Layer 2 of a small transformer language model trained on English Wikipedia (8 layers, counted from 0, width 128).
A neuron's activation on a vector x is GELU(weights . x + bias), where the dot is the dot product.

Input weights of the MLP neurons that the questions are about. A number n stands for (n - 128) times 0.0019.
n76 (bias -0.090): 127, 164, 184, 202, 180, 132, 117, 134, 189, 106, 108, 108, 96, 171, 166, 204, 156, 88, 192, 153, 228, 112, 185, 85, 61, 209, 101, 47, 151, 123, 178, 85, 84, 66, 172, 188, 141, 105, 142, 152, 101, 155, 61, 203, 89, 99, 60, 70, 129, 106, 111, 128, 132, 96, 125, 137, 122, 99, 138, 155, 167, 213, 206, 77, 73, 117, 109, 133, 97, 128, 116, 102, 134, 95, 96, 72, 129, 123, 109, 117, 122, 216, 155, 113, 85, 103, 144, 106, 109, 199, 157, 115, 113, 126, 82, 164, 116, 113, 126, 130, 167, 138, 122, 136, 92, 120, 117, 83, 145, 90, 113, 119, 90, 179, 185, 220, 115, 120, 96, 135, 123, 158, 63, 193, 200, 157, 118, 124
n83 (bias -0.105): 167, 174, 118, 71, 148, 163, 143, 129, 144, 150, 112, 125, 139, 175, 133, 112, 209, 66, 95, 136, 116, 180, 131, 151, 226, 205, 170, 119, 96, 101, 115, 18, 166, 136, 180, 162, 110, 124, 123, 112, 167, 149, 115, 146, 134, 151, 170, 123, 129, 141, 117, 125, 155, 152, 160, 116, 155, 115, 52, 87, 124, 109, 173, 50, 108, 130, 114, 160, 104, 190, 145, 146, 103, 95, 115, 104, 165, 131, 125, 118, 140, 185, 114, 132, 105, 178, 179, 109, 91, 169, 92, 140, 107, 208, 169, 160, 163, 129, 113, 103, 123, 127, 126, 119, 135, 68, 121, 150, 194, 73, 90, 83, 63, 152, 101, 47, 110, 108, 155, 99, 200, 67, 167, 76, 76, 126, 69, 77
n100 (bias 0.014): 122, 169, 94, 136, 144, 186, 110, 120, 124, 177, 227, 146, 162, 179, 122, 131, 112, 127, 154, 162, 182, 138, 146, 77, 116, 155, 138, 103, 120, 86, 137, 76, 130, 82, 121, 159, 184, 116, 148, 98, 197, 150, 161, 140, 106, 122, 122, 134, 151, 131, 126, 128, 54, 114, 123, 119, 124, 87, 84, 146, 117, 141, 176, 94, 163, 130, 84, 137, 140, 130, 158, 43, 77, 104, 132, 145, 154, 98, 161, 62, 168, 146, 149, 116, 130, 109, 124, 149, 143, 161, 105, 160, 96, 123, 176, 152, 148, 146, 132, 89, 136, 111, 114, 150, 112, 85, 129, 80, 154, 102, 130, 151, 105, 165, 58, 116, 165, 79, 184, 99, 116, 91, 183, 125, 151, 132, 71, 119
n120 (bias -0.091): 127, 221, 137, 86, 67, 173, 181, 128, 128, 106, 133, 122, 171, 135, 98, 190, 137, 92, 101, 91, 157, 209, 147, 172, 118, 193, 145, 118, 58, 143, 154, 66, 140, 163, 85, 63, 117, 151, 111, 133, 137, 152, 187, 85, 130, 196, 160, 134, 136, 116, 104, 145, 102, 144, 73, 99, 183, 144, 155, 116, 141, 97, 221, 139, 128, 112, 152, 90, 202, 144, 182, 57, 102, 109, 164, 91, 160, 110, 167, 102, 148, 151, 89, 105, 99, 170, 131, 84, 98, 18, 164, 74, 96, 190, 158, 114, 120, 157, 184, 184, 85, 134, 171, 127, 94, 149, 94, 53, 169, 123, 118, 174, 153, 100, 86, 141, 154, 163, 121, 95, 135, 177, 127, 158, 113, 129, 136, 166
n164 (bias -0.078): 141, 55, 123, 173, 165, 167, 111, 171, 135, 144, 155, 175, 150, 57, 123, 205, 135, 39, 130, 42, 122, 152, 146, 110, 74, 156, 127, 114, 127, 192, 98, 154, 117, 117, 118, 130, 93, 143, 134, 113, 147, 154, 37, 157, 117, 115, 96, 129, 158, 82, 90, 71, 109, 186, 181, 133, 102, 108, 85, 96, 132, 230, 166, 57, 162, 124, 124, 106, 154, 91, 170, 157, 101, 62, 163, 134, 194, 140, 98, 113, 176, 142, 103, 146, 182, 170, 136, 160, 166, 135, 134, 141, 48, 67, 154, 94, 161, 142, 164, 160, 78, 8, 103, 184, 68, 56, 127, 86, 71, 73, 159, 150, 154, 211, 155, 124, 167, 49, 90, 180, 186, 109, 165, 163, 132, 94, 83, 60
n217 (bias -0.011): 146, 112, 66, 91, 84, 104, 70, 136, 141, 78, 115, 118, 136, 156, 127, 134, 114, 121, 174, 125, 152, 126, 106, 82, 138, 181, 152, 136, 121, 113, 140, 56, 109, 109, 130, 100, 55, 158, 115, 81, 130, 144, 90, 110, 197, 188, 145, 76, 167, 169, 65, 138, 127, 106, 169, 92, 111, 137, 133, 165, 102, 135, 101, 118, 66, 138, 148, 102, 144, 130, 141, 113, 183, 108, 132, 93, 133, 153, 139, 107, 85, 124, 91, 101, 129, 93, 146, 155, 130, 94, 145, 127, 58, 144, 176, 158, 64, 98, 107, 115, 133, 194, 89, 147, 205, 137, 142, 133, 107, 85, 90, 179, 99, 190, 178, 140, 106, 68, 175, 146, 126, 241, 81, 149, 194, 178, 123, 128
n235 (bias -0.116): 145, 106, 151, 45, 90, 119, 147, 86, 181, 197, 135, 148, 168, 194, 106, 48, 71, 127, 127, 128, 161, 183, 167, 167, 137, 95, 181, 73, 157, 173, 182, 147, 166, 158, 52, 161, 136, 129, 120, 80, 108, 118, 155, 100, 174, 176, 131, 121, 123, 122, 90, 82, 63, 109, 166, 98, 143, 107, 36, 148, 106, 143, 204, 60, 72, 179, 160, 133, 184, 72, 155, 88, 127, 116, 115, 185, 88, 142, 158, 92, 67, 134, 79, 135, 120, 138, 157, 117, 66, 71, 93, 132, 100, 155, 129, 123, 124, 122, 31, 164, 127, 142, 130, 78, 208, 144, 116, 172, 70, 58, 38, 149, 44, 129, 43, 179, 132, 153, 162, 57, 112, 178, 153, 192, 153, 189, 222, 111
n257 (bias -0.062): 178, 86, 117, 85, 85, 210, 109, 173, 102, 127, 151, 105, 164, 105, 126, 105, 125, 152, 142, 157, 85, 183, 184, 194, 101, 152, 106, 155, 114, 121, 150, 167, 128, 110, 138, 102, 119, 143, 87, 164, 167, 105, 151, 72, 117, 196, 85, 139, 189, 127, 206, 107, 139, 121, 146, 120, 100, 99, 116, 140, 166, 138, 166, 127, 117, 93, 74, 112, 116, 127, 145, 91, 130, 125, 99, 139, 165, 151, 119, 142, 53, 42, 82, 165, 153, 121, 191, 119, 66, 170, 90, 120, 138, 155, 149, 138, 114, 138, 120, 78, 144, 87, 180, 107, 61, 146, 157, 152, 106, 136, 165, 170, 184, 84, 181, 80, 64, 99, 191, 124, 128, 99, 156, 163, 110, 103, 140, 113
n294 (bias -0.098): 133, 109, 118, 175, 136, 127, 91, 167, 118, 113, 152, 152, 126, 135, 75, 63, 75, 153, 148, 200, 26, 67, 155, 109, 116, 107, 112, 91, 124, 141, 139, 66, 148, 179, 86, 79, 134, 107, 148, 101, 172, 145, 127, 129, 152, 131, 89, 111, 100, 161, 117, 98, 82, 145, 170, 137, 152, 125, 129, 166, 142, 146, 127, 159, 114, 120, 114, 171, 180, 147, 190, 83, 133, 65, 87, 208, 139, 187, 144, 53, 126, 165, 94, 125, 148, 64, 108, 171, 113, 94, 111, 53, 136, 86, 131, 65, 101, 198, 132, 92, 28, 192, 87, 153, 165, 194, 159, 174, 104, 155, 157, 197, 181, 106, 101, 128, 118, 207, 113, 109, 177, 132, 195, 143, 78, 249, 124, 108
n414 (bias -0.076): 170, 155, 135, 148, 86, 132, 131, 108, 115, 144, 107, 130, 146, 81, 145, 120, 117, 104, 167, 140, 101, 152, 126, 164, 156, 52, 139, 193, 174, 130, 161, 129, 140, 118, 103, 146, 104, 77, 150, 126, 156, 162, 87, 98, 164, 103, 130, 120, 109, 171, 82, 80, 108, 109, 149, 111, 147, 110, 108, 129, 66, 113, 114, 163, 142, 121, 146, 127, 178, 136, 112, 119, 112, 100, 181, 115, 80, 82, 181, 104, 135, 97, 137, 84, 133, 54, 122, 141, 177, 115, 187, 141, 123, 68, 165, 126, 48, 186, 81, 136, 204, 99, 68, 83, 135, 198, 173, 74, 73, 93, 117, 150, 240, 154, 140, 93, 123, 153, 112, 130, 152, 150, 131, 138, 143, 120, 137, 133
n421 (bias -0.029): 174, 51, 146, 148, 111, 191, 97, 156, 120, 123, 6, 96, 111, 100, 140, 119, 139, 89, 157, 45, 107, 163, 181, 118, 163, 120, 158, 109, 213, 154, 152, 125, 127, 196, 155, 90, 93, 155, 79, 65, 121, 78, 129, 142, 111, 132, 152, 63, 77, 94, 86, 162, 120, 139, 121, 188, 123, 70, 124, 143, 148, 133, 92, 110, 208, 175, 157, 142, 166, 237, 196, 136, 138, 135, 92, 110, 132, 129, 131, 144, 156, 150, 124, 118, 194, 171, 116, 100, 147, 115, 111, 82, 129, 50, 70, 205, 110, 152, 159, 123, 30, 88, 146, 52, 178, 67, 99, 199, 228, 80, 193, 131, 165, 177, 185, 81, 109, 53, 151, 178, 84, 148, 157, 63, 81, 146, 64, 149
n460 (bias -0.072): 184, 107, 91, 85, 141, 116, 91, 85, 151, 142, 99, 122, 168, 124, 101, 166, 183, 119, 191, 181, 163, 127, 109, 166, 177, 100, 86, 76, 198, 97, 154, 87, 192, 169, 81, 164, 108, 77, 115, 157, 140, 133, 88, 152, 95, 166, 178, 94, 152, 161, 107, 92, 214, 135, 151, 86, 180, 195, 84, 113, 63, 102, 106, 103, 97, 99, 99, 157, 194, 111, 112, 65, 151, 148, 132, 122, 119, 158, 160, 140, 101, 136, 117, 151, 132, 116, 183, 123, 84, 131, 156, 169, 112, 135, 187, 122, 89, 86, 114, 99, 100, 57, 106, 129, 140, 207, 145, 118, 149, 99, 140, 156, 87, 165, 101, 112, 155, 190, 124, 49, 111, 52, 207, 86, 130, 116, 102, 90
n490 (bias -0.076): 169, 110, 93, 228, 93, 98, 120, 137, 131, 167, 100, 114, 136, 107, 133, 105, 137, 132, 103, 138, 99, 114, 127, 204, 187, 188, 109, 65, 88, 131, 160, 121, 134, 145, 104, 154, 144, 130, 135, 195, 117, 147, 233, 108, 153, 145, 106, 120, 108, 104, 117, 128, 74, 204, 126, 111, 135, 149, 159, 212, 173, 185, 86, 142, 152, 152, 114, 238, 104, 88, 68, 80, 107, 133, 90, 156, 168, 86, 150, 133, 175, 103, 146, 111, 142, 122, 128, 104, 91, 201, 102, 128, 176, 110, 129, 123, 78, 126, 99, 139, 59, 115, 88, 186, 74, 139, 132, 135, 201, 82, 105, 114, 87, 84, 90, 86, 210, 166, 143, 118, 101, 146, 160, 22, 120, 118, 182, 68

Each question shows a token from some text and the vector x that enters the MLP there. A number n stands for (n - 128) times 0.03.

"–": 51, 174, 141, 165, 155, 116, 150, 94, 139, 132, 128, 155, 52, 107, 73, 104, 141, 127, 167, 80, 121, 106, 128, 93, 107, 119, 149, 212, 211, 159, 102, 181, 63, 111, 137, 153, 121, 170, 173, 155, 125, 78, 96, 168, 99, 103, 162, 118, 50, 117, 145, 120, 155, 190, 139, 57, 115, 130, 89, 128, 178, 127, 102, 57, 128, 111, 177, 54, 156, 143, 118, 106, 128, 136, 84, 80, 111, 117, 144, 90, 126, 194, 148, 106, 129, 188, 123, 152, 100, 182, 134, 125, 117, 171, 164, 31, 87, 127, 115, 135, 96, 132, 112, 118, 118, 149, 144, 111, 169, 138, 124, 130, 150, 71, 159, 175, 114, 138, 212, 105, 103, 144, 133, 111, 119, 157, 171, 135
The neuron with the highest activation: n76

" old": 43, 169, 123, 166, 175, 124, 171, 101, 120, 171, 157, 130, 73, 65, 83, 90, 171, 103, 129, 88, 156, 121, 106, 108, 158, 86, 149, 227, 193, 139, 89, 193, 94, 104, 136, 115, 110, 140, 130, 116, 76, 75, 111, 190, 113, 103, 152, 140, 86, 149, 160, 139, 127, 151, 106, 104, 126, 136, 140, 140, 156, 130, 123, 78, 113, 168, 127, 50, 159, 125, 122, 127, 96, 151, 59, 94, 117, 122, 127, 81, 153, 160, 126, 137, 165, 167, 177, 131, 87, 117, 121, 102, 103, 215, 134, 63, 80, 147, 124, 146, 110, 131, 102, 128, 112, 158, 142, 94, 127, 127, 111, 127, 137, 55, 152, 142, 111, 135, 213, 92, 146, 139, 177, 106, 90, 169, 154, 186
The most active neuron and its activation: n120, at about 0.15

" School": 50, 159, 108, 172, 167, 89, 141, 107, 109, 190, 144, 149, 72, 113, 84, 110, 151, 130, 155, 53, 132, 127, 86, 85, 110, 121, 143, 225, 217, 194, 149, 176, 116, 107, 165, 134, 143, 161, 164, 159, 91, 91, 91, 150, 140, 93, 185, 148, 60, 136, 139, 117, 128, 165, 108, 71, 86, 172, 104, 131, 157, 140, 106, 95, 128, 125, 112, 64, 152, 146, 94, 133, 95, 134, 88, 83, 135, 127, 137, 62, 163, 155, 124, 133, 137, 129, 139, 121, 105, 124, 131, 132, 92, 167, 161, 96, 85, 111, 118, 138, 94, 124, 82, 117, 146, 108, 188, 80, 153, 146, 98, 121, 131, 49, 120, 189, 101, 155, 205, 118, 119, 151, 178, 110, 127, 185, 162, 148
The most active neuron and its activation: n235, at about 0.14

"1": 65, 139, 101, 156, 168, 115, 119, 110, 124, 158, 145, 152, 64, 91, 94, 129, 128, 111, 194, 84, 151, 125, 120, 110, 122, 108, 172, 203, 216, 155, 107, 173, 52, 129, 136, 152, 125, 155, 153, 119, 78, 95, 117, 164, 65, 99, 154, 128, 73, 168, 154, 104, 136, 194, 138, 57, 109, 125, 108, 146, 167, 134, 93, 45, 132, 136, 166, 46, 146, 149, 97, 118, 123, 185, 110, 86, 105, 138, 132, 70, 105, 145, 114, 116, 166, 196, 144, 149, 98, 178, 127, 133, 75, 156, 153, 44, 103, 125, 138, 136, 93, 161, 116, 129, 135, 158, 146, 99, 158, 168, 89, 147, 137, 55, 137, 170, 111, 144, 204, 85, 115, 138, 157, 95, 111, 152, 132, 162
Which two neurons fire most, strongest first? n460, n235

" April": 66, 173, 93, 164, 148, 145, 143, 100, 121, 177, 159, 153, 50, 106, 80, 113, 112, 126, 168, 83, 119, 129, 123, 67, 126, 83, 161, 223, 200, 144, 108, 182, 91, 94, 125, 147, 123, 174, 150, 142, 111, 79, 121, 190, 115, 106, 164, 157, 107, 168, 169, 142, 144, 196, 144, 63, 87, 125, 52, 166, 157, 144, 91, 76, 96, 128, 168, 50, 162, 121, 144, 97, 137, 165, 86, 58, 120, 122, 97, 126, 104, 164, 128, 118, 179, 140, 139, 109, 112, 153, 140, 109, 80, 156, 137, 53, 103, 140, 107, 132, 117, 137, 96, 133, 111, 137, 156, 105, 173, 142, 112, 128, 130, 86, 121, 172, 67, 135, 205, 116, 130, 131, 164, 107, 81, 168, 124, 162
Which two neurons fire most, strongest first? n100, n235

" Fair": 90, 165, 102, 190, 153, 109, 180, 111, 134, 148, 139, 173, 52, 117, 87, 124, 138, 139, 118, 71, 156, 115, 123, 93, 143, 92, 137, 213, 211, 130, 100, 190, 146, 97, 178, 117, 112, 170, 148, 153, 114, 70, 81, 175, 140, 121, 159, 130, 75, 174, 170, 129, 162, 150, 130, 95, 84, 171, 112, 175, 151, 147, 87, 93, 141, 126, 162, 64, 164, 132, 130, 91, 125, 136, 83, 84, 100, 103, 139, 70, 151, 130, 131, 98, 138, 137, 156, 108, 68, 114, 114, 100, 98, 181, 169, 83, 52, 138, 121, 152, 92, 138, 71, 127, 131, 130, 131, 69, 149, 137, 97, 114, 102, 44, 159, 155, 105, 127, 214, 123, 118, 136, 172, 151, 128, 166, 172, 147
The most active neuron and its activation: n217, at about 0.33

" third": 58, 176, 96, 125, 174, 92, 177, 98, 121, 156, 175, 154, 54, 68, 82, 88, 160, 90, 169, 90, 158, 124, 121, 94, 129, 131, 206, 218, 200, 156, 112, 198, 100, 96, 149, 161, 110, 132, 176, 137, 99, 101, 120, 138, 133, 125, 142, 166, 81, 137, 153, 150, 151, 157, 73, 76, 129, 160, 116, 128, 180, 148, 93, 78, 147, 150, 104, 57, 129, 151, 106, 96, 77, 173, 88, 102, 112, 118, 148, 88, 145, 148, 95, 144, 144, 119, 141, 125, 89, 149, 164, 98, 80, 133, 131, 44, 77, 148, 132, 133, 102, 127, 129, 127, 126, 162, 135, 90, 147, 161, 88, 166, 113, 54, 138, 166, 129, 128, 202, 98, 124, 128, 185, 123, 107, 180, 133, 149
The three highest activations, in order: n120, n100, n235

" Will": 60, 179, 94, 158, 145, 104, 140, 108, 99, 133, 171, 103, 35, 121, 108, 119, 148, 120, 137, 56, 126, 112, 104, 95, 157, 88, 121, 216, 228, 145, 100, 218, 124, 111, 161, 129, 123, 168, 166, 117, 114, 133, 96, 149, 107, 113, 145, 145, 86, 216, 151, 127, 142, 166, 141, 94, 124, 166, 118, 144, 148, 140, 94, 72, 126, 129, 156, 69, 152, 146, 125, 109, 113, 115, 44, 96, 130, 139, 143, 106, 134, 165, 99, 119, 147, 162, 122, 127, 121, 167, 127, 93, 65, 171, 160, 86, 68, 159, 80, 132, 99, 155, 109, 153, 172, 143, 129, 94, 141, 145, 119, 102, 102, 62, 191, 140, 113, 109, 204, 104, 121, 110, 159, 120, 99, 162, 167, 148
The most active neuron and its activation: n217, at about 0.35

" of": 69, 127, 131, 175, 175, 120, 150, 112, 115, 202, 155, 151, 49, 101, 85, 125, 114, 102, 134, 112, 136, 131, 129, 117, 112, 105, 160, 206, 187, 141, 130, 187, 98, 118, 124, 110, 84, 156, 185, 147, 125, 48, 129, 174, 103, 86, 197, 105, 43, 137, 158, 120, 115, 172, 151, 86, 112, 165, 102, 146, 149, 128, 112, 80, 104, 148, 143, 57, 133, 130, 140, 145, 116, 126, 60, 60, 126, 138, 144, 106, 163, 155, 133, 111, 163, 153, 128, 121, 75, 177, 123, 89, 109, 169, 148, 24, 98, 121, 129, 158, 150, 99, 99, 165, 118, 147, 120, 95, 184, 142, 83, 123, 162, 61, 118, 141, 118, 137, 200, 115, 134, 149, 167, 95, 72, 177, 160, 163
The three highest activations, in order: n490, n294, n164

" his": 55, 153, 121, 129, 172, 135, 146, 123, 107, 161, 161, 149, 72, 94, 70, 94, 133, 96, 160, 117, 133, 109, 120, 100, 121, 139, 134, 218, 209, 129, 95, 200, 59, 125, 131, 146, 101, 145, 171, 140, 96, 87, 82, 180, 94, 103, 124, 162, 88, 141, 185, 111, 131, 183, 110, 73, 134, 147, 129, 144, 120, 163, 118, 76, 132, 134, 134, 23, 154, 174, 119, 106, 95, 119, 87, 98, 147, 122, 124, 85, 160, 172, 122, 133, 162, 145, 126, 94, 86, 161, 129, 104, 95, 141, 137, 63, 113, 135, 118, 153, 139, 130, 94, 180, 107, 135, 153, 86, 145, 166, 99, 130, 110, 41, 112, 183, 114, 109, 208, 128, 150, 152, 207, 117, 93, 159, 150, 169
The neuron with the highest activation: n164

" Show": 111, 167, 89, 141, 168, 115, 138, 126, 133, 171, 158, 145, 65, 102, 78, 99, 142, 125, 153, 70, 151, 112, 100, 110, 93, 94, 129, 224, 212, 174, 121, 202, 117, 133, 156, 138, 127, 187, 159, 113, 110, 71, 88, 180, 140, 132, 142, 163, 45, 152, 157, 171, 146, 122, 105, 68, 65, 168, 97, 153, 182, 140, 72, 94, 119, 112, 159, 76, 127, 157, 133, 118, 106, 114, 89, 84, 99, 112, 154, 89, 156, 146, 111, 105, 131, 134, 162, 125, 86, 138, 135, 118, 87, 145, 184, 56, 96, 146, 117, 121, 106, 128, 66, 141, 133, 120, 162, 97, 167, 157, 96, 97, 117, 63, 149, 140, 89, 147, 228, 130, 130, 144, 168, 116, 136, 184, 125, 110
Which two neurons fire most, strongest first? n217, n294

" and": 68, 154, 94, 143, 170, 102, 119, 99, 138, 132, 133, 150, 74, 59, 88, 104, 118, 112, 139, 99, 148, 121, 147, 108, 116, 109, 172, 201, 238, 148, 112, 185, 85, 121, 146, 123, 100, 146, 175, 140, 129, 95, 117, 168, 123, 97, 156, 122, 44, 137, 175, 115, 158, 191, 127, 114, 104, 160, 127, 151, 135, 153, 112, 66, 117, 180, 134, 47, 129, 113, 85, 105, 110, 109, 73, 80, 112, 127, 139, 88, 149, 162, 130, 109, 160, 170, 126, 117, 82, 173, 114, 96, 102, 166, 169, 33, 80, 127, 116, 134, 94, 130, 132, 151, 124, 139, 176, 114, 175, 137, 98, 104, 139, 50, 129, 170, 146, 154, 211, 98, 150, 159, 135, 102, 127, 190, 167, 158
Which two neurons fire most, strongest first? n490, n294

" in": 63, 131, 94, 169, 143, 118, 109, 125, 104, 163, 129, 143, 55, 95, 93, 122, 129, 115, 145, 123, 114, 134, 124, 89, 128, 139, 164, 203, 220, 162, 131, 191, 97, 105, 133, 142, 111, 161, 166, 139, 101, 73, 120, 138, 139, 107, 175, 145, 62, 132, 159, 132, 156, 183, 118, 72, 92, 180, 92, 146, 191, 152, 104, 63, 131, 136, 128, 22, 114, 131, 103, 100, 131, 127, 62, 92, 124, 145, 148, 73, 122, 137, 143, 128, 175, 161, 139, 116, 94, 139, 146, 110, 102, 171, 171, 38, 98, 126, 105, 122, 147, 105, 117, 160, 100, 159, 163, 127, 165, 151, 99, 125, 172, 48, 134, 145, 113, 147, 217, 99, 127, 148, 171, 85, 101, 161, 145, 145
The most active neuron and its activation: n257, at about 0.28

" When": 42, 161, 133, 133, 159, 120, 154, 96, 125, 162, 148, 156, 69, 104, 85, 121, 172, 98, 141, 94, 136, 121, 93, 92, 140, 98, 157, 227, 217, 119, 132, 199, 89, 115, 141, 111, 83, 154, 175, 99, 145, 94, 114, 195, 109, 105, 155, 151, 29, 160, 161, 136, 129, 155, 124, 68, 95, 169, 112, 131, 143, 121, 107, 65, 110, 165, 181, 66, 127, 138, 125, 121, 88, 128, 69, 59, 153, 133, 138, 116, 144, 164, 101, 117, 164, 123, 160, 136, 97, 179, 144, 79, 84, 197, 166, 92, 76, 154, 125, 136, 102, 103, 97, 167, 113, 140, 136, 118, 194, 148, 71, 133, 117, 88, 116, 150, 112, 143, 175, 109, 131, 147, 191, 103, 76, 173, 130, 135
The most active neuron and its activation: n83, at about 0.68

"\n": 55, 157, 107, 140, 179, 117, 145, 112, 127, 179, 160, 129, 65, 101, 89, 113, 129, 115, 136, 93, 115, 105, 100, 124, 130, 73, 178, 208, 209, 163, 119, 181, 95, 141, 132, 88, 95, 173, 179, 161, 147, 61, 141, 174, 165, 84, 154, 105, 38, 165, 168, 147, 134, 194, 130, 60, 107, 127, 125, 117, 157, 115, 98, 54, 101, 118, 158, 45, 123, 140, 119, 116, 75, 158, 108, 79, 127, 158, 137, 102, 145, 162, 120, 109, 160, 151, 150, 147, 83, 190, 130, 117, 88, 167, 147, 81, 92, 134, 127, 159, 93, 102, 75, 136, 77, 154, 138, 123, 178, 152, 76, 104, 157, 83, 110, 137, 122, 151, 192, 127, 119, 166, 183, 92, 80, 157, 164, 152
The most active neuron and its activation: n490, at about 0.25

"n": 65, 132, 120, 147, 178, 82, 140, 110, 107, 148, 173, 136, 36, 98, 91, 84, 155, 104, 145, 60, 159, 125, 137, 99, 121, 122, 162, 213, 214, 134, 118, 188, 99, 121, 138, 151, 85, 162, 182, 155, 86, 83, 129, 165, 110, 139, 172, 118, 73, 170, 147, 112, 137, 184, 122, 52, 114, 146, 118, 148, 151, 157, 117, 94, 135, 132, 133, 45, 120, 108, 120, 96, 89, 119, 129, 112, 89, 131, 144, 104, 135, 135, 122, 121, 171, 173, 164, 116, 84, 160, 163, 93, 85, 152, 144, 18, 132, 148, 106, 149, 104, 125, 98, 156, 147, 164, 157, 111, 149, 183, 106, 121, 161, 41, 159, 128, 102, 151, 191, 83, 132, 154, 137, 107, 104, 161, 143, 135
The neuron with the highest activation: n294

" Tal": 64, 180, 108, 171, 170, 107, 166, 114, 124, 158, 143, 113, 48, 156, 75, 92, 118, 122, 134, 62, 116, 122, 77, 110, 143, 75, 144, 204, 193, 163, 114, 197, 125, 131, 152, 117, 107, 158, 151, 155, 114, 93, 96, 176, 118, 126, 144, 127, 56, 173, 159, 139, 135, 139, 117, 84, 98, 145, 85, 106, 144, 149, 127, 84, 134, 119, 183, 63, 169, 136, 138, 100, 96, 107, 85, 99, 115, 126, 138, 88, 183, 176, 144, 114, 102, 154, 155, 142, 58, 148, 139, 134, 113, 150, 165, 65, 67, 128, 121, 160, 96, 85, 132, 178, 145, 156, 167, 71, 123, 167, 104, 100, 108, 60, 179, 161, 114, 96, 227, 131, 146, 157, 165, 111, 102, 161, 116, 131
The most active neuron and its activation: n164, at about 0.17

" (": 86, 161, 94, 141, 140, 116, 173, 106, 100, 120, 131, 171, 67, 71, 87, 132, 138, 118, 146, 84, 115, 113, 133, 89, 88, 132, 160, 211, 222, 158, 114, 189, 76, 121, 122, 136, 110, 160, 200, 146, 102, 76, 127, 150, 136, 93, 162, 137, 63, 143, 162, 125, 145, 191, 100, 94, 126, 157, 118, 116, 155, 131, 120, 62, 106, 105, 152, 25, 156, 123, 111, 107, 109, 132, 113, 86, 120, 124, 117, 63, 166, 175, 143, 119, 166, 197, 132, 152, 89, 150, 133, 88, 55, 191, 173, 71, 136, 117, 123, 148, 93, 125, 117, 128, 122, 129, 138, 111, 153, 145, 96, 123, 154, 69, 161, 155, 115, 153, 214, 88, 116, 156, 157, 115, 110, 157, 173, 140
Which two neurons fire most, strongest first? n120, n164

"==": 79, 164, 103, 156, 171, 127, 115, 120, 125, 161, 132, 122, 82, 79, 82, 104, 142, 141, 146, 64, 118, 105, 104, 112, 131, 124, 156, 203, 220, 159, 115, 202, 129, 136, 141, 118, 124, 160, 163, 129, 124, 86, 110, 197, 136, 95, 145, 138, 43, 132, 194, 152, 144, 174, 108, 81, 145, 121, 138, 113, 164, 139, 67, 67, 133, 125, 169, 51, 142, 118, 114, 122, 115, 147, 60, 96, 140, 111, 113, 85, 119, 164, 130, 97, 155, 181, 136, 152, 97, 150, 126, 98, 104, 150, 162, 49, 98, 140, 119, 146, 137, 100, 125, 109, 119, 148, 186, 108, 132, 149, 110, 122, 117, 21, 71, 126, 108, 167, 208, 120, 119, 147, 169, 109, 145, 143, 192, 132
The most active neuron and its activation: n490, at about 0.12

" Kill": 70, 171, 118, 163, 143, 126, 136, 108, 93, 166, 180, 126, 54, 123, 71, 127, 147, 97, 130, 71, 155, 126, 92, 109, 131, 101, 146, 208, 206, 150, 142, 200, 124, 117, 152, 97, 106, 191, 160, 118, 113, 64, 100, 192, 123, 132, 122, 157, 81, 172, 160, 126, 107, 131, 161, 72, 71, 166, 120, 169, 139, 140, 68, 62, 122, 130, 139, 59, 180, 153, 119, 116, 137, 110, 60, 78, 117, 158, 115, 110, 166, 141, 107, 87, 152, 147, 141, 149, 66, 188, 130, 81, 75, 161, 146, 89, 93, 128, 99, 162, 108, 131, 65, 147, 158, 167, 148, 109, 152, 140, 87, 137, 128, 73, 167, 155, 98, 146, 192, 98, 114, 145, 188, 110, 114, 168, 141, 137
The three highest activations, in order: n217, n294, n235

" a": 62, 128, 114, 129, 174, 131, 179, 97, 95, 141, 159, 137, 80, 92, 64, 101, 147, 119, 136, 120, 147, 118, 103, 107, 114, 99, 182, 205, 190, 137, 136, 206, 48, 113, 129, 163, 99, 143, 166, 153, 101, 80, 115, 182, 111, 114, 154, 125, 67, 167, 174, 116, 130, 155, 139, 90, 83, 138, 140, 129, 153, 162, 131, 92, 127, 160, 117, 34, 167, 156, 113, 86, 80, 125, 85, 78, 114, 127, 133, 80, 160, 165, 146, 109, 177, 174, 150, 122, 89, 165, 124, 88, 83, 142, 133, 49, 131, 142, 121, 154, 106, 105, 116, 163, 90, 163, 167, 103, 165, 169, 95, 127, 117, 63, 89, 172, 142, 133, 206, 101, 120, 153, 197, 90, 77, 155, 133, 169
The neuron with the highest activation: n100

" February": 63, 185, 93, 147, 158, 126, 143, 117, 114, 171, 150, 155, 60, 83, 86, 109, 102, 112, 179, 80, 123, 125, 120, 49, 121, 98, 150, 233, 208, 173, 115, 170, 106, 113, 158, 162, 127, 182, 149, 130, 99, 97, 116, 174, 132, 95, 170, 161, 113, 159, 163, 136, 148, 205, 139, 59, 86, 137, 69, 154, 158, 153, 83, 71, 118, 121, 157, 45, 150, 134, 121, 84, 145, 165, 79, 70, 133, 133, 134, 118, 105, 166, 114, 114, 170, 136, 110, 107, 116, 161, 148, 114, 86, 153, 147, 62, 116, 127, 109, 137, 125, 136, 95, 101, 122, 128, 166, 107, 166, 160, 107, 126, 133, 73, 120, 151, 79, 126, 198, 96, 137, 131, 143, 87, 102, 161, 142, 162
The neuron with the highest activation: n217

"4": 88, 150, 79, 153, 156, 127, 140, 103, 121, 161, 143, 178, 54, 90, 53, 105, 122, 103, 184, 67, 157, 118, 122, 121, 111, 109, 172, 202, 216, 159, 107, 193, 91, 117, 167, 136, 108, 147, 150, 140, 104, 111, 125, 159, 88, 94, 180, 138, 72, 196, 150, 115, 149, 191, 130, 58, 143, 130, 123, 134, 172, 135, 103, 58, 130, 130, 155, 68, 128, 155, 86, 126, 104, 174, 121, 82, 114, 102, 126, 82, 114, 152, 123, 126, 164, 173, 128, 141, 85, 157, 121, 121, 81, 146, 159, 41, 102, 131, 121, 128, 87, 153, 89, 112, 152, 161, 141, 76, 155, 167, 95, 159, 121, 45, 132, 144, 117, 151, 205, 89, 133, 152, 152, 92, 116, 160, 144, 164
The neuron with the highest activation: n460